Layer 5 of a small transformer language model trained on English Wikipedia (8 layers, counted from 0, width 64).
A neuron's activation on a vector x is GELU(gate . x) times (in . x), where the dot is the dot product.
The model reads these tokens: " It" " also" " st" "ars" " Ell" "ie" " Taylor" " and" " Steve" " N" " All" "en" " as" " news" "read" "ers" " Sus" "an" " Tre" "har" "ne" " and" " Tom" " L" "og" "an," " who" " read" " the" " sat" "ir" "ical"

The vector x that enters this layer's MLP at each token. A number n stands for n times 0.0079.
0 " It": 128 -120 24 -164 90 188 54 42 -58 256 -2 117 -106 -90 60 106 -114 55 28 -42 -4 -61 -228 106 -94 -13 129 -311 22 13 105 107 -50 -125 52 97 44 65 139 71 -46 31 -36 -15 79 -119 80 175 -35 -198 17 225 -29 -52 -116 -28 -108 105 71 129 34 -60 -136 41
1 " also": 208 -132 -50 9 -49 107 -49 106 -77 179 -45 -40 -33 -52 33 143 -121 44 7 -141 15 25 -151 138 96 -51 10 -398 -66 209 207 91 -13 14 64 133 0 -35 -54 129 -12 124 -133 33 50 102 164 8 90 -17 -63 63 47 -18 -103 -98 80 169 -2 180 -88 -62 13 -147
2 " st": -25 25 -188 -105 54 113 -14 -34 -2 100 105 -70 -240 140 -103 210 -36 34 34 -162 146 100 8 143 -51 -91 20 -226 267 -1 147 153 -58 -262 25 -20 -187 74 -103 60 -113 128 -188 -98 67 -21 53 130 -108 -79 -70 17 -75 -47 -178 -187 1 106 -124 41 -189 -30 1 -12
3 "ars": 5 52 -51 -22 -22 59 -30 95 -68 34 15 203 -11 50 35 150 -50 58 -160 4 -142 47 42 34 -77 -35 106 -410 39 -11 157 15 -76 -121 4 -130 -81 -71 25 -84 94 57 -76 -175 82 83 -12 -32 45 56 81 157 -157 -43 -97 26 237 20 78 -145 -155 -224 -12 -128
4 " Ell": -185 -75 31 -127 117 97 45 -116 206 116 -49 67 -102 119 74 -69 7 -162 -24 58 -18 -97 -116 -149 30 -134 28 -285 28 -96 233 1 -128 -57 -173 -22 -26 68 81 17 84 60 56 125 63 -181 -132 94 -45 -33 -65 233 -242 -85 -113 -72 -80 -11 107 -9 -161 95 18 -12
5 "ie": 46 60 7 9 75 169 104 -210 103 103 -2 -38 52 -89 4 -109 -26 102 26 16 -47 -42 -211 -11 -37 -119 136 -336 -151 67 127 -100 -213 -5 -152 -95 183 109 64 98 112 45 -48 108 95 -83 75 30 65 -23 -18 225 -13 -131 -216 -85 129 -23 131 -56 -7 30 114 -31
6 " Taylor": 120 -183 -77 -85 130 118 -53 -126 22 16 -5 19 8 -11 -18 21 51 -31 46 43 -130 -7 -70 -28 105 11 54 -340 -160 14 218 -5 -238 -35 -129 90 232 135 63 190 -20 18 -3 111 168 -50 67 37 46 80 11 213 -245 -117 -104 -48 94 56 188 42 -39 -39 -41 23
7 " and": 85 61 -164 10 112 114 -38 -113 -188 141 109 -87 75 -149 3 86 23 90 53 27 23 154 -88 -24 81 -50 59 -381 66 23 94 117 -173 17 67 -54 139 -282 -83 99 -60 30 -51 -47 -8 0 59 66 -1 -37 -44 224 -24 -75 -211 3 25 43 17 17 -37 66 -28 27
8 " Steve": 40 -193 -47 -103 72 23 85 -161 -90 22 44 -59 28 -162 -24 50 61 -54 65 -7 -83 -46 -39 -84 13 -67 -45 -390 -64 -42 136 29 -267 -42 -86 13 201 19 83 151 43 45 8 58 95 -132 -12 76 -15 55 17 235 -166 -94 -182 -83 16 -73 188 -173 -140 108 17 -3
9 " N": -194 8 -83 -130 105 138 178 -34 105 37 11 -72 34 -121 123 182 107 137 12 13 -2 129 129 25 72 -43 67 -143 -129 19 261 -66 -163 -65 -119 59 134 124 45 74 27 28 4 -7 86 -351 30 196 67 80 -4 244 -72 37 -66 -82 -240 14 135 97 -21 22 115 -13
10 " All": -49 -1 -138 -206 -12 92 28 -163 39 53 -100 73 -61 55 15 -9 -68 -63 69 59 -11 -9 -86 124 25 46 -12 -321 -40 -79 264 95 14 -60 -2 24 179 81 -57 183 -73 -55 66 25 -47 -47 83 166 56 -49 89 331 -29 -15 -142 -107 -15 27 196 16 -128 22 -35 -94
11 "en": -8 3 -17 -145 -5 65 -11 -97 19 38 -12 112 -24 -14 0 -76 -27 28 34 -6 -76 53 -177 82 22 20 206 -290 -72 -26 130 -107 -127 69 -41 -56 158 138 52 -31 32 26 -38 -78 -11 32 47 46 89 117 69 410 -23 9 -247 -46 58 -3 137 74 -53 9 -11 -94
12 " as": -17 -23 4 -97 156 192 -38 -112 -145 260 38 45 91 27 48 129 91 39 142 -3 126 107 -30 -63 103 -42 -17 -327 -16 30 101 22 -112 -15 -7 -88 27 -281 -86 184 51 17 -61 -56 -90 97 -159 52 -58 58 59 153 43 -93 32 -23 20 178 66 -16 -188 71 -89 2
13 " news": 295 -96 -31 -56 -87 -47 70 -160 64 15 3 81 20 -54 4 260 -83 17 -1 -47 -21 33 12 -83 3 -77 -109 -395 -13 58 17 210 -107 -84 -35 -110 -69 36 -17 68 46 108 14 40 103 60 -64 10 -252 48 120 141 -154 -79 -161 -211 64 142 -45 108 28 -6 -23 -35
14 "read": 55 71 115 93 -200 106 16 -126 155 90 -41 86 59 98 -45 134 59 -2 90 -55 13 90 -16 160 98 60 84 -412 -63 21 114 24 -151 11 99 15 -16 -15 148 164 16 176 39 40 7 51 -103 64 -10 153 -14 185 -91 -97 -157 -98 63 5 -66 203 -119 122 20 54
15 "ers": 84 -13 -8 46 -148 39 10 -15 32 28 -101 25 16 16 151 49 61 60 -46 6 -152 156 40 64 -38 -26 63 -474 -26 -29 113 4 -103 -29 -115 -78 101 -84 62 120 23 50 56 -90 96 115 -88 -66 -23 170 13 273 -44 -27 -116 27 115 75 -86 4 -115 -6 -9 -56
16 " Sus": -158 -131 8 -188 -65 172 35 -36 126 45 -93 10 -50 -98 -13 -9 -27 -52 53 -28 56 30 13 -4 5 -173 3 -367 116 -24 130 -28 -68 -180 -246 -52 33 119 28 109 95 -35 -61 188 -50 -89 -70 112 -139 -34 118 207 -129 30 -144 -5 -40 90 -45 -223 -58 45 47 -23
17 "an": 25 -129 0 -147 -48 103 58 -68 -32 -70 44 76 191 -7 103 83 -37 40 -32 37 -128 109 -70 10 21 -147 106 -244 -99 -54 -1 -166 -180 -51 -76 1 201 179 67 -57 -74 -2 -200 95 -6 -60 69 -34 191 135 29 290 -14 -99 -235 -209 52 -37 203 -54 -55 45 -31 -42
18 " Tre": -107 -58 -77 -225 -23 253 104 -106 -48 121 -72 73 -84 -28 56 38 62 106 120 -15 28 -122 195 -93 26 -76 53 -182 -148 -7 189 46 -131 -30 -181 131 256 154 -67 16 132 -79 -20 25 92 -255 -126 136 -45 103 15 103 -5 -9 -27 -84 -210 173 54 -233 -137 116 1 -86
19 "har": 26 -43 4 -200 84 186 93 -61 -87 -9 -54 14 56 31 20 43 74 30 37 -1 -52 -45 -66 45 101 8 203 -260 -133 -55 39 5 -308 -5 92 -64 203 68 77 18 36 -34 -294 14 -66 -43 -53 21 81 73 -53 316 -63 -130 -105 -91 71 27 94 177 -114 -41 -65 -122
20 "ne": 179 -112 -22 -40 69 104 51 -86 -35 -40 -26 -36 76 1 44 -79 -24 84 17 78 -165 -30 -11 -44 112 -102 127 -361 -121 13 183 -19 -184 43 -105 -44 211 -3 92 -39 107 9 -66 75 88 11 -6 33 -94 56 46 325 -29 -9 -176 -59 36 229 106 56 3 -51 -54 -71
21 " and": 73 -2 -109 -14 49 82 20 -97 -173 148 57 -129 159 -136 34 119 92 48 112 22 11 128 -63 -61 91 -54 45 -422 70 34 69 94 -158 30 14 -60 144 -310 -68 78 2 39 -30 -72 -7 11 -2 35 -5 19 -86 163 3 -58 -177 30 6 33 -17 24 -81 46 -26 73
22 " Tom": -20 -330 -160 -145 28 69 47 -88 -23 44 -27 -81 31 -201 74 172 15 5 51 -2 -11 -28 37 -44 -63 -70 26 -258 -41 -39 56 -42 -279 -127 -9 69 78 82 35 62 -61 31 29 4 117 -307 -126 160 -69 29 -57 246 -72 -71 -210 -115 -83 -96 181 -93 -94 134 73 86
23 " L": -264 47 -39 -51 56 13 119 -64 131 63 -19 -71 43 63 31 -20 74 6 67 134 70 240 -60 223 51 -39 -53 -104 75 -7 266 -38 -27 -38 -134 -2 114 166 137 156 -32 64 -17 -26 119 -236 57 177 31 -6 53 302 -69 -60 -28 -79 -166 97 64 37 -70 -133 123 -118
24 "og": 9 -24 34 -183 57 90 152 -115 102 12 -32 -5 33 -77 -22 99 -153 -120 -48 -106 28 215 -87 117 12 -63 51 -110 -15 -71 229 -99 -162 -61 81 28 90 87 -19 -29 26 25 45 -3 -50 -30 79 185 -3 -85 -7 436 47 -11 -112 -3 32 -33 180 -42 89 17 -47 27
25 "an,": -150 -191 -45 -15 148 -4 -54 -160 -99 104 41 123 250 -178 -9 -10 99 -16 106 -14 -173 76 -10 120 150 -174 32 -379 -10 46 106 139 -55 -46 -88 -40 45 -175 10 115 50 75 -119 -5 61 119 89 19 196 77 27 133 -20 -128 -129 86 -5 92 -70 17 -56 -138 -46 -1
26 " who": 110 -69 -55 67 -30 166 154 -26 -29 -62 5 33 10 -144 122 54 2 68 -57 -167 51 34 -147 -157 0 18 -27 -333 28 102 104 173 -253 -56 143 56 95 -283 -44 78 -88 44 22 -88 178 34 43 -3 100 -37 -56 105 -1 -100 -97 -139 -58 35 107 61 -100 -103 94 -94
27 " read": -18 90 139 -103 -138 103 69 4 98 -32 -161 86 -72 158 134 205 -90 21 82 -53 21 -108 -148 -69 125 8 -22 -423 3 36 99 118 -129 -105 19 -31 -122 -30 -45 99 80 100 -79 -116 -28 32 -69 101 -33 25 128 146 -197 19 57 -170 76 20 -45 44 -143 12 32 -31
28 " the": 65 76 -33 -14 -140 103 -114 -5 105 66 31 57 -16 -17 -13 154 40 -46 41 -21 207 -7 -63 -146 79 -2 54 -446 -108 -48 -184 123 -169 -102 7 28 -39 -266 28 -30 -1 121 4 -145 16 -102 169 101 7 33 -17 45 -14 -64 -40 -49 -89 -13 54 72 25 50 33 80
29 " sat": -54 -12 138 78 -86 77 -63 -181 63 195 -186 0 -148 49 -36 334 -62 -127 -158 -156 85 71 101 -43 39 -117 -53 -332 88 -90 -39 237 -88 -107 38 60 -29 -78 -2 165 65 56 -105 -3 22 -54 -15 121 -165 40 -80 36 86 15 -87 -167 40 4 -163 8 -23 130 24 -16
30 "ir": 24 -87 201 54 -144 13 8 -106 187 225 -75 91 105 -61 31 115 20 -72 -52 -87 -10 -51 15 156 59 13 222 -89 -59 -124 -131 -33 -221 -165 10 74 75 -62 176 -177 43 63 -9 -59 103 16 -79 56 -134 156 -126 15 89 -37 -273 -408 171 -107 -55 42 -63 -18 11 -108
31 "ical": 91 90 153 81 -256 -12 31 -78 38 87 -104 60 17 94 -37 32 145 -3 -69 -100 -28 32 65 -13 110 -49 82 -448 -236 10 -124 4 -87 -126 -7 -63 -26 -11 -17 35 152 111 39 -163 64 -30 -41 42 -30 62 -100 197 -9 -98 -106 -56 85 85 -64 103 -56 45 -51 11

Each question shows the input weights of one neuron of the MLP. A number n stands for n times 0.0019.

n242 gate: -217 27 5 -90 34 47 -114 8 57 -22 153 -8 161 -214 51 -141 -130 58 -42 -57 -61 -70 161 21 115 18 41 0 158 -206 -49 -46 -110 -2 -51 21 -59 169 53 5 21 51 -5 33 -29 -38 16 80 48 50 66 106 -34 86 -82 37 -92 -68 -32 -56 0 75 -84 23
n242 in: 80 0 -76 175 -56 93 45 -19 35 -82 -103 101 -140 132 -127 64 -42 -42 -71 2 -84 184 -42 -2 -67 -42 96 -52 51 0 104 17 -109 38 -92 -71 -119 114 -42 39 57 -78 25 59 -42 23 24 144 -62 -26 37 -46 -61 -76 55 -41 195 -112 -50 5 106 -37 -59 2
On which token does it fire most, and how strongly? 16 " Sus", at about 2.9

n46 gate: -97 76 -68 -169 -156 -23 12 73 -37 -122 84 3 64 -9 168 -115 77 34 -22 -132 -44 -27 -28 183 -101 -173 13 -26 -15 -181 -54 -12 -46 -19 3 62 16 -53 -150 9 -185 17 -6 321 53 -18 40 -105 -124 54 6 -60 92 -6 225 17 -12 -58 106 -229 42 -82 -61 93
n46 in: -38 100 52 -168 -76 -31 146 -153 -93 73 3 -15 125 55 -19 -80 -18 -6 110 -60 142 -42 24 -39 -130 15 -216 -61 9 140 107 30 -9 236 90 24 55 114 -82 138 98 230 52 18 52 23 55 -107 -138 203 3 -76 -145 -129 23 3 -91 36 -74 -141 -39 144 -18 9
On which token does it fire most? 18 " Tre"

n157 gate: -122 142 33 142 16 -49 -123 146 -104 21 -71 -47 85 36 -80 -138 -17 -102 73 59 -179 113 125 36 -105 -104 153 36 87 -39 -84 -19 -37 127 107 -86 -50 27 -25 75 83 -48 -46 -16 -33 -173 89 -109 -70 -113 -135 65 209 133 53 125 118 -3 -277 -266 184 -31 131 -112
n157 in: 83 79 50 180 201 198 21 -101 110 63 124 15 -77 -142 -13 -52 131 31 -37 26 109 12 142 -18 -81 -142 -242 -23 30 65 -43 -48 -6 -137 136 279 150 -8 59 6 68 96 6 80 -6 -27 22 140 -59 29 -99 -102 55 62 96 -3 101 -178 -94 -84 146 -88 -15 -42
On which token does it fire most, and how strongly? 11 "en", at about 0.25

n28 gate: -34 8 -33 36 -19 79 18 32 -103 122 19 -45 8 -260 72 -74 -193 -159 126 95 115 -165 -52 -8 -34 136 71 -78 191 74 89 43 -10 -57 -13 36 -6 0 -108 -97 -124 50 33 58 113 -5 134 102 58 26 -79 39 19 16 88 129 155 76 -6 39 86 78 -33 -107
n28 in: 108 3 -102 -47 17 -78 -201 11 -47 59 -37 25 29 17 65 -163 -26 50 140 19 -8 149 -93 -173 56 145 -162 -12 49 70 0 -40 -63 -86 -19 -32 12 -3 70 89 -61 45 -149 61 38 95 55 294 103 143 -41 68 -64 64 170 108 12 162 -24 21 -202 -47 81 65
On which three tokens does it fire most, strongest first? 1 " also", 7 " and", 21 " and"

n6 gate: 40 -20 2 -101 -79 34 2 -44 133 114 68 7 62 12 -75 -92 -179 59 -104 109 24 -51 -74 -54 -29 57 61 44 -15 141 0 113 42 -16 -14 119 -27 -27 90 -22 -22 -213 -131 106 52 68 -167 -12 107 103 -69 97 93 19 28 -5 -22 49 -63 -10 -114 -7 138 55
n6 in: 104 -63 -117 117 98 -32 31 -58 22 118 -143 -33 -11 -8 -105 87 78 -176 117 -47 20 71 -64 11 -21 84 -178 -145 21 -37 39 3 -90 -29 -25 53 -124 46 137 -10 168 -7 -155 87 21 -31 -48 -96 102 50 -93 76 106 8 -110 -7 -111 95 -13 209 -21 -5 61 -49
On which token does it fire most, and how strongly? 1 " also", at about 1.5

n3 gate: 106 -72 26 -13 -80 89 57 -112 -118 91 169 77 -83 41 5 -118 -18 70 -62 75 -79 -36 85 74 138 72 -21 -7 66 49 -35 20 -85 -177 -10 -122 -44 61 54 81 55 -31 93 -2 49 -57 -3 44 3 -51 -181 51 46 117 -189 98 -49 67 -13 -65 -116 118 -118 -83
n3 in: -43 93 -36 60 -143 -55 -64 87 58 148 -44 -14 29 -10 -2 2 10 -17 96 -71 -11 96 33 -59 0 18 142 70 -42 -31 -51 -30 72 97 -64 -12 -12 -231 -23 -19 84 -54 -43 -14 79 214 -2 2 17 -35 -26 51 109 -115 13 -60 -140 97 -75 75 -9 45 48 144
On which token does it fire most, and how strongly? 31 "ical", at about 2.1

n235 gate: -58 74 162 3 112 91 61 54 97 59 -118 72 14 0 35 22 -32 -17 141 248 3 -79 14 37 56 8 92 -68 161 152 -42 -6 0 -65 149 84 -96 -129 -102 -14 136 -241 118 8 81 -44 -40 -151 20 9 95 -87 54 33 168 48 -20 54 -12 -90 45 -60 -181 6
n235 in: 30 129 103 -61 24 -32 35 75 -19 -95 111 80 -31 -81 88 128 -29 -39 -58 -74 48 -75 -8 21 -3 -23 95 80 -54 -110 121 -59 -57 57 68 -87 133 -10 108 233 48 -19 -55 -186 -82 143 -71 -156 -80 -52 81 -131 -18 106 25 -2 3 91 29 141 -75 32 86 -110
On which token does it fire most, and how strongly? 27 " read", at about 0.99

n19 gate: -5 76 249 -8 69 -41 -76 24 -176 -122 19 13 261 27 -90 -33 -28 -138 -47 -36 21 -141 -8 -5 -16 116 145 -123 30 41 3 83 -83 -84 32 77 -70 96 21 27 -47 -45 -72 -37 36 163 -110 72 -25 -123 44 74 60 64 -34 94 -145 -3 173 6 -105 -102 25 65
n19 in: -47 47 -106 -30 -108 -169 -68 -179 25 70 19 16 114 41 102 43 -5 -57 -155 5 -39 -176 133 -67 87 109 -78 89 -112 3 109 74 -28 -83 -5 -63 -5 67 86 136 44 59 -161 -26 74 -39 -165 68 -36 -17 76 24 -167 175 28 -115 11 8 -74 110 11 28 57 114
On which token does it fire most? 27 " read"

n4 gate: -99 8 -80 28 -57 -20 -71 -70 3 -66 -97 -50 -25 16 8 -3 -19 30 -17 44 21 -132 36 52 -61 60 -156 108 5 -38 207 -166 -106 -131 -131 -47 -67 60 168 -62 -17 -7 -8 147 39 -21 -44 -47 25 -132 -132 5 79 137 -116 112 -25 68 -36 -161 -8 193 118 166
n4 in: -126 -55 124 -99 -109 13 5 -30 129 -49 -182 65 -42 -25 -94 -5 255 -73 45 -55 35 14 109 -25 -25 -175 78 24 -124 -3 63 271 29 25 56 -82 -145 128 83 47 -59 -5 121 -11 141 -48 -95 -130 -65 -103 81 121 48 -51 -82 8 -67 -22 -68 17 -33 40 3 121
On which three tokens does it fire most, strongest first? 16 " Sus", 4 " Ell", 22 " Tom"

n48 gate: -40 204 346 108 45 -61 3 274 21 -229 126 40 101 -10 92 91 -63 14 49 154 113 -117 -83 -190 -57 -30 104 -9 38 -45 123 88 53 -35 113 -3 -67 -38 -260 186 -91 -174 -56 -13 -140 117 80 21 -95 25 10 -68 -121 -3 -108 26 -35 -28 7 53 -147 -215 35 78
n48 in: 130 62 6 -6 -114 -80 21 69 -103 29 -171 85 105 136 145 104 -198 175 -181 42 -161 -137 41 13 12 -125 13 -40 72 -76 -44 99 -75 23 -70 41 99 96 198 63 -83 46 96 -140 26 176 -139 -144 -106 20 -171 65 -85 110 36 197 117 28 71 -90 -31 -129 -16 40
On which token does it fire most, and how strongly? 27 " read", at about 3.7

n169 gate: 17 106 -78 -117 -147 89 -70 20 -8 22 -8 -35 21 -28 -42 -7 42 156 34 104 67 69 39 -144 216 15 35 -113 -69 47 -23 5 154 19 -97 31 -39 64 -7 -15 143 35 107 40 -39 -15 44 73 -10 143 -101 -130 -72 -52 171 -19 90 -108 -53 -123 66 -88 -21 152
n169 in: -69 -128 32 0 -157 -95 176 0 0 121 -48 53 -93 23 -36 46 9 41 -38 147 92 -115 6 -61 -107 59 -42 -20 -129 -38 -11 77 -204 -34 -25 44 -115 -11 -109 57 179 122 -76 3 -64 42 163 -21 56 -64 -73 -83 -101 -34 0 5 -17 -90 27 -74 -3 66 -209 333
On which three tokens does it fire most, strongest first? 28 " the", 31 "ical", 27 " read"

n31 gate: -51 160 78 -15 -70 5 -30 12 116 -155 150 12 36 -7 -104 -120 -29 -107 -34 7 -53 -108 -24 -46 -97 -65 -63 6 57 22 -112 38 -67 -26 56 32 -52 -13 -191 105 -32 -75 -41 -82 -2 60 99 -93 150 -142 10 13 -99 70 23 115 -128 36 -81 2 -90 -69 80 -14
n31 in: 14 -21 132 -138 -104 25 -178 200 -55 -25 -158 97 51 -104 -88 48 -6 87 33 126 -100 -9 -69 39 -43 -129 -142 -60 38 -182 47 23 -113 -70 74 -177 73 -112 -72 -50 -33 49 93 -20 163 -6 98 109 48 59 60 19 -39 32 -93 111 -59 116 33 -69 18 82 286 -158
On which three tokens does it fire most, strongest first? 26 " who", 28 " the", 27 " read"

n49 gate: -50 -54 40 -155 30 -294 -152 182 -17 92 190 -234 16 7 -107 -130 73 -59 -86 0 -101 -117 33 131 -51 98 -126 47 172 -165 -100 -93 94 -80 -60 33 -10 -3 -57 127 46 -48 23 -51 -70 92 -33 -100 83 -179 46 6 161 48 196 183 79 -102 80 -147 -61 -6 -33 45
n49 in: -277 -197 -7 35 -125 -191 -57 148 -71 -171 -44 50 -143 -14 -11 -98 -327 -245 -46 -69 -33 76 3 28 0 -120 4 9 -31 -35 41 -75 26 41 -13 -91 -127 41 7 220 -144 -19 161 -114 -113 -130 24 -187 28 0 112 41 -108 -64 -108 -68 -83 118 74 39 -147 -40 -247 89
Its two highest activations, in order, are on tokens 12 " as", 21 " and"

n56 gate: -39 47 51 -5 -102 -45 115 -25 128 59 -30 59 -36 -46 -65 -36 -90 -141 -3 122 -93 129 54 -30 7 -171 -177 69 131 69 10 -130 -46 18 10 -31 -75 12 51 -30 -100 -56 39 -42 39 -83 -107 -5 -199 -203 72 -66 25 -44 -34 -36 -10 64 205 10 -28 -49 -18 140
n56 in: -107 -5 -110 -19 -163 -27 -20 -76 141 44 -31 -36 3 -43 -68 140 126 80 -62 35 -38 26 -221 -45 -23 -36 19 0 -168 19 24 50 51 0 77 -196 -32 120 59 -97 -75 -5 75 -26 -32 72 -162 -5 -89 56 -8 -50 -16 18 68 10 -130 -98 87 -51 -257 -25 123 -125
On which token does it fire most, and how strongly? 4 " Ell", at about 1.7

n181 gate: -80 18 -33 -109 50 -52 78 -127 136 61 -72 -46 -91 50 -157 111 -89 -3 18 21 -130 -12 -33 5 -10 -121 -47 94 67 -18 87 20 0 114 -53 25 -110 -67 63 60 23 12 -41 15 -176 -24 -103 191 -151 40 -28 -34 98 -54 167 -63 -65 -60 49 -161 -37 120 -3 30
n181 in: -181 -61 42 -32 -71 -84 21 94 -53 32 10 -21 -152 -88 12 149 -17 32 30 23 -12 -82 -2 -29 -105 19 -3 194 80 -152 -22 17 -7 -7 24 20 -70 2 -14 90 -92 128 -84 -28 146 -19 -74 228 -5 41 -29 0 -117 50 -2 -75 -2 22 -55 -72 -39 49 61 -154
On which three tokens does it fire most, strongest first? 29 " sat", 2 " st", 18 " Tre"

n10 gate: 25 6 122 84 -176 -199 100 -6 65 -169 235 17 64 12 106 -19 55 70 -64 -79 -28 -148 -72 55 59 136 -54 -173 -14 104 -137 -20 131 47 36 -26 -152 -53 25 137 -70 -55 -26 100 -50 114 -87 -70 -53 94 -90 -3 -6 -56 -166 67 -43 158 56 -50 -88 -25 -75 -31
n10 in: 2 87 -58 -22 119 -30 45 83 58 44 76 31 132 -112 28 -110 -128 47 -30 21 -31 -29 -22 42 0 -72 -26 -61 140 -169 68 -2 -73 43 -98 -107 63 14 14 143 -153 52 -28 17 85 67 -37 -5 -121 29 20 58 171 22 -113 2 -94 12 187 113 144 123 -80 12
On which token does it fire most? 13 " news"

n77 gate: 79 -66 -31 -84 -117 -143 24 73 91 -63 -21 -118 49 -46 -6 -95 90 284 241 3 41 -24 89 -9 9 154 92 73 -42 -139 -67 81 -64 25 24 -111 91 -11 71 149 146 166 84 -130 -112 47 -80 -187 6 -155 -77 -231 -12 71 29 46 -25 25 -16 103 -51 -53 -86 -142
n77 in: -177 -41 -184 -49 74 90 -74 14 105 8 -50 -137 43 11 15 -70 127 77 106 139 -33 -73 -126 -37 -50 -33 3 -63 51 -143 -8 50 -35 113 -148 52 93 99 -44 -116 -17 -73 -100 -58 20 -66 31 -92 -78 69 149 105 -94 -253 -129 16 -23 28 151 147 22 -3 71 148
On which token does it fire most? 1 " also"

n226 gate: 111 132 -15 -9 94 -17 18 132 149 85 21 -6 -24 -30 174 -200 58 24 52 17 44 75 225 -27 -18 -15 -145 126 24 40 -111 -57 -17 -83 161 25 124 -73 -32 -111 -15 -36 9 -179 166 73 -110 -40 -3 -105 -46 22 -9 73 -138 141 -15 -185 -93 25 245 -142 -76 122
n226 in: 27 3 -239 -194 -35 88 73 -72 -10 -141 37 -82 101 -54 155 92 -160 16 140 27 155 28 -54 -72 40 3 3 -5 87 146 181 -37 -132 123 -109 25 -32 125 76 19 -86 113 25 46 201 128 -3 -80 35 258 -89 57 32 3 102 23 76 -218 93 112 -96 66 -57 164
On which token does it fire most, and how strongly? 31 "ical", at about 0.29

n117 gate: -29 -31 100 140 175 -3 -113 200 145 34 53 -113 30 -100 -31 74 -73 197 70 179 179 9 54 -147 -85 -58 140 38 172 73 -62 24 0 5 -197 -58 -46 22 -75 -84 -131 -17 0 0 180 -99 -21 -70 -28 111 94 -43 138 189 91 0 -21 -99 -111 15 -21 89 6 106
n117 in: -67 -123 -22 43 -163 83 -62 -51 150 54 117 97 -3 80 -25 6 -124 -169 -89 58 0 27 178 73 18 -29 -48 3 21 114 -39 -141 -105 30 15 -28 37 65 180 -91 15 -25 238 -21 -56 -85 -95 323 -261 90 -157 -5 67 166 -116 -20 -40 21 37 -93 -78 -35 21 69
On which token does it fire most? 9 " N"

n120 gate: 74 -101 -195 -107 32 -82 -13 -18 -46 -44 -104 -133 19 35 -92 -67 -11 -56 5 90 -252 -94 -53 77 54 66 -60 -108 -105 5 63 -127 -10 170 28 16 84 -24 -151 81 27 85 126 10 3 -46 32 54 5 -36 -45 -88 85 -177 -5 5 156 -77 -57 -75 8 81 101 -52
n120 in: -23 -128 24 152 -105 -53 122 222 91 -43 114 -23 60 -100 96 41 -68 -84 -112 -61 78 -67 -92 38 29 -57 -131 -57 -107 70 -128 156 -3 59 -117 54 -55 111 99 -3 85 52 -46 -117 95 3 -38 -19 -214 102 27 56 -57 -3 -69 103 113 116 -30 41 -37 31 -138 19
On which token does it fire most, and how strongly? 1 " also", at about 1.6

n159 gate: -28 -110 -49 122 188 -32 8 219 -12 -54 122 -14 -14 14 212 38 -128 116 -35 -144 -41 -54 -6 66 87 39 -155 117 14 75 -45 -150 118 175 -6 -73 -111 -140 -69 111 81 8 9 56 73 -42 69 -70 18 -51 121 10 -115 39 57 83 52 -69 -106 20 133 143 -147 34
n159 in: 131 -89 -256 100 165 -153 -18 -21 29 -60 97 -24 -19 112 120 -131 -69 -69 125 -26 -71 107 68 -31 139 116 -186 123 -79 -93 104 46 247 20 -62 -131 113 -6 -101 6 156 88 -34 42 -44 -12 -12 56 198 -94 3 -139 -186 90 76 101 -37 -59 9 -82 -3 -47 -16 -27
On which token does it fire most, and how strongly? 0 " It", at about 0.41

n252 gate: 125 143 -6 24 36 -34 -79 -15 287 -17 -24 -44 67 27 -74 105 131 -36 -94 11 93 -15 12 105 -59 12 -106 278 21 -103 45 -130 23 68 -96 -18 -3 114 29 -15 -79 -111 283 -3 82 0 -39 -150 31 29 -94 54 69 15 189 8 -91 160 -46 83 -77 -112 -91 44
n252 in: -103 44 -115 -72 -43 -15 60 -68 -177 -109 -141 -138 56 138 -30 95 20 -184 -313 -129 44 -178 79 -68 -6 75 -149 33 -29 89 81 58 -12 -3 -160 152 0 195 252 -87 -7 84 7 -50 20 116 10 109 7 -7 171 50 -157 82 -71 30 0 -137 53 -70 -68 -3 10 -212
On which token does it fire most? 23 " L"

n80 gate: 3 250 -84 6 -113 11 -61 -66 12 -56 71 17 -23 -14 -24 -38 -47 -131 76 -65 -3 -200 -43 -43 59 72 170 -88 108 151 63 -3 47 -13 111 52 -32 109 -122 -14 55 -251 -38 103 -50 42 -38 20 -94 85 20 -73 81 84 -177 -64 -37 107 -174 47 -148 6 -176 -108
n80 in: -72 32 -60 -75 98 29 67 -112 100 151 -41 84 88 142 -74 -10 -195 18 -70 39 -79 189 -36 -26 -50 69 21 67 119 -8 51 -50 125 -84 -35 39 280 -95 -27 -13 -86 9 23 -67 -29 121 85 -18 -26 54 10 -2 -121 -20 -88 -41 105 49 79 -105 20 83 -75 -23
On which token does it fire most? 10 " All"

n246 gate: 59 -81 56 -130 31 133 -35 55 -31 57 55 -5 31 -93 -11 -3 -164 31 28 221 54 138 59 0 117 -48 26 54 157 -53 0 71 85 -78 -177 82 31 -36 -11 -11 -31 10 -99 154 42 -188 -50 -108 3 -147 20 -53 -61 138 -11 104 -137 -173 -177 0 33 -51 20 156
n246 in: -72 -48 -120 -39 86 -73 -62 128 -21 -104 -51 157 -52 -127 193 -12 -29 -31 102 76 87 21 57 -271 -73 75 -19 -127 -59 -3 113 -20 47 -12 30 -10 45 69 -40 188 13 59 24 60 3 -52 -34 -97 90 0 94 -37 60 -58 159 -17 -8 -67 -90 111 -123 2 36 25
Its two highest activations, in order, are on tokens 16 " Sus", 9 " N"

n175 gate: -14 -101 -66 104 98 -17 -194 94 -12 -16 131 102 110 -42 54 31 -81 -9 143 -142 -11 -173 -62 50 32 85 95 -27 58 255 20 46 81 67 -43 24 234 -43 -20 -12 -111 -89 -3 -80 147 -117 136 -135 120 9 12 -5 77 54 84 126 248 71 30 -42 -12 -62 -50 136
n175 in: 81 -159 -135 232 67 110 140 111 -47 135 75 -12 0 64 34 105 -138 -49 -9 -46 79 9 -49 21 -50 128 9 5 -42 100 -120 21 135 -132 -143 52 311 33 -172 0 -18 -83 -3 67 -18 -6 9 37 12 -51 67 -24 -218 155 89 76 91 -97 22 -43 9 -46 -204 60
On which three tokens does it fire most, strongest first? 6 " Taylor", 1 " also", 0 " It"

n203 gate: 117 -256 -93 32 -85 76 -87 -58 11 -79 -3 -66 66 40 -62 -75 -43 122 -11 -37 -170 -13 -11 -16 -18 -31 -52 -96 -151 29 -117 -184 48 -93 -84 -101 107 -7 -122 63 -120 41 99 36 45 3 -16 -43 -21 8 -29 102 -71 59 142 93 -132 -69 46 -40 -91 -20 77 161
n203 in: -79 44 -64 0 27 -76 -94 16 5 22 81 -81 112 -5 49 119 142 -67 75 50 145 -84 -5 -47 67 66 -30 56 104 -122 -68 -44 50 98 -28 27 -13 63 36 -58 -24 10 125 87 -193 -176 -48 78 -137 -75 101 -62 -156 95 -143 -17 61 -100 -84 -97 141 60 180 -8
Its two highest activations, in order, are on tokens 22 " Tom", 16 " Sus"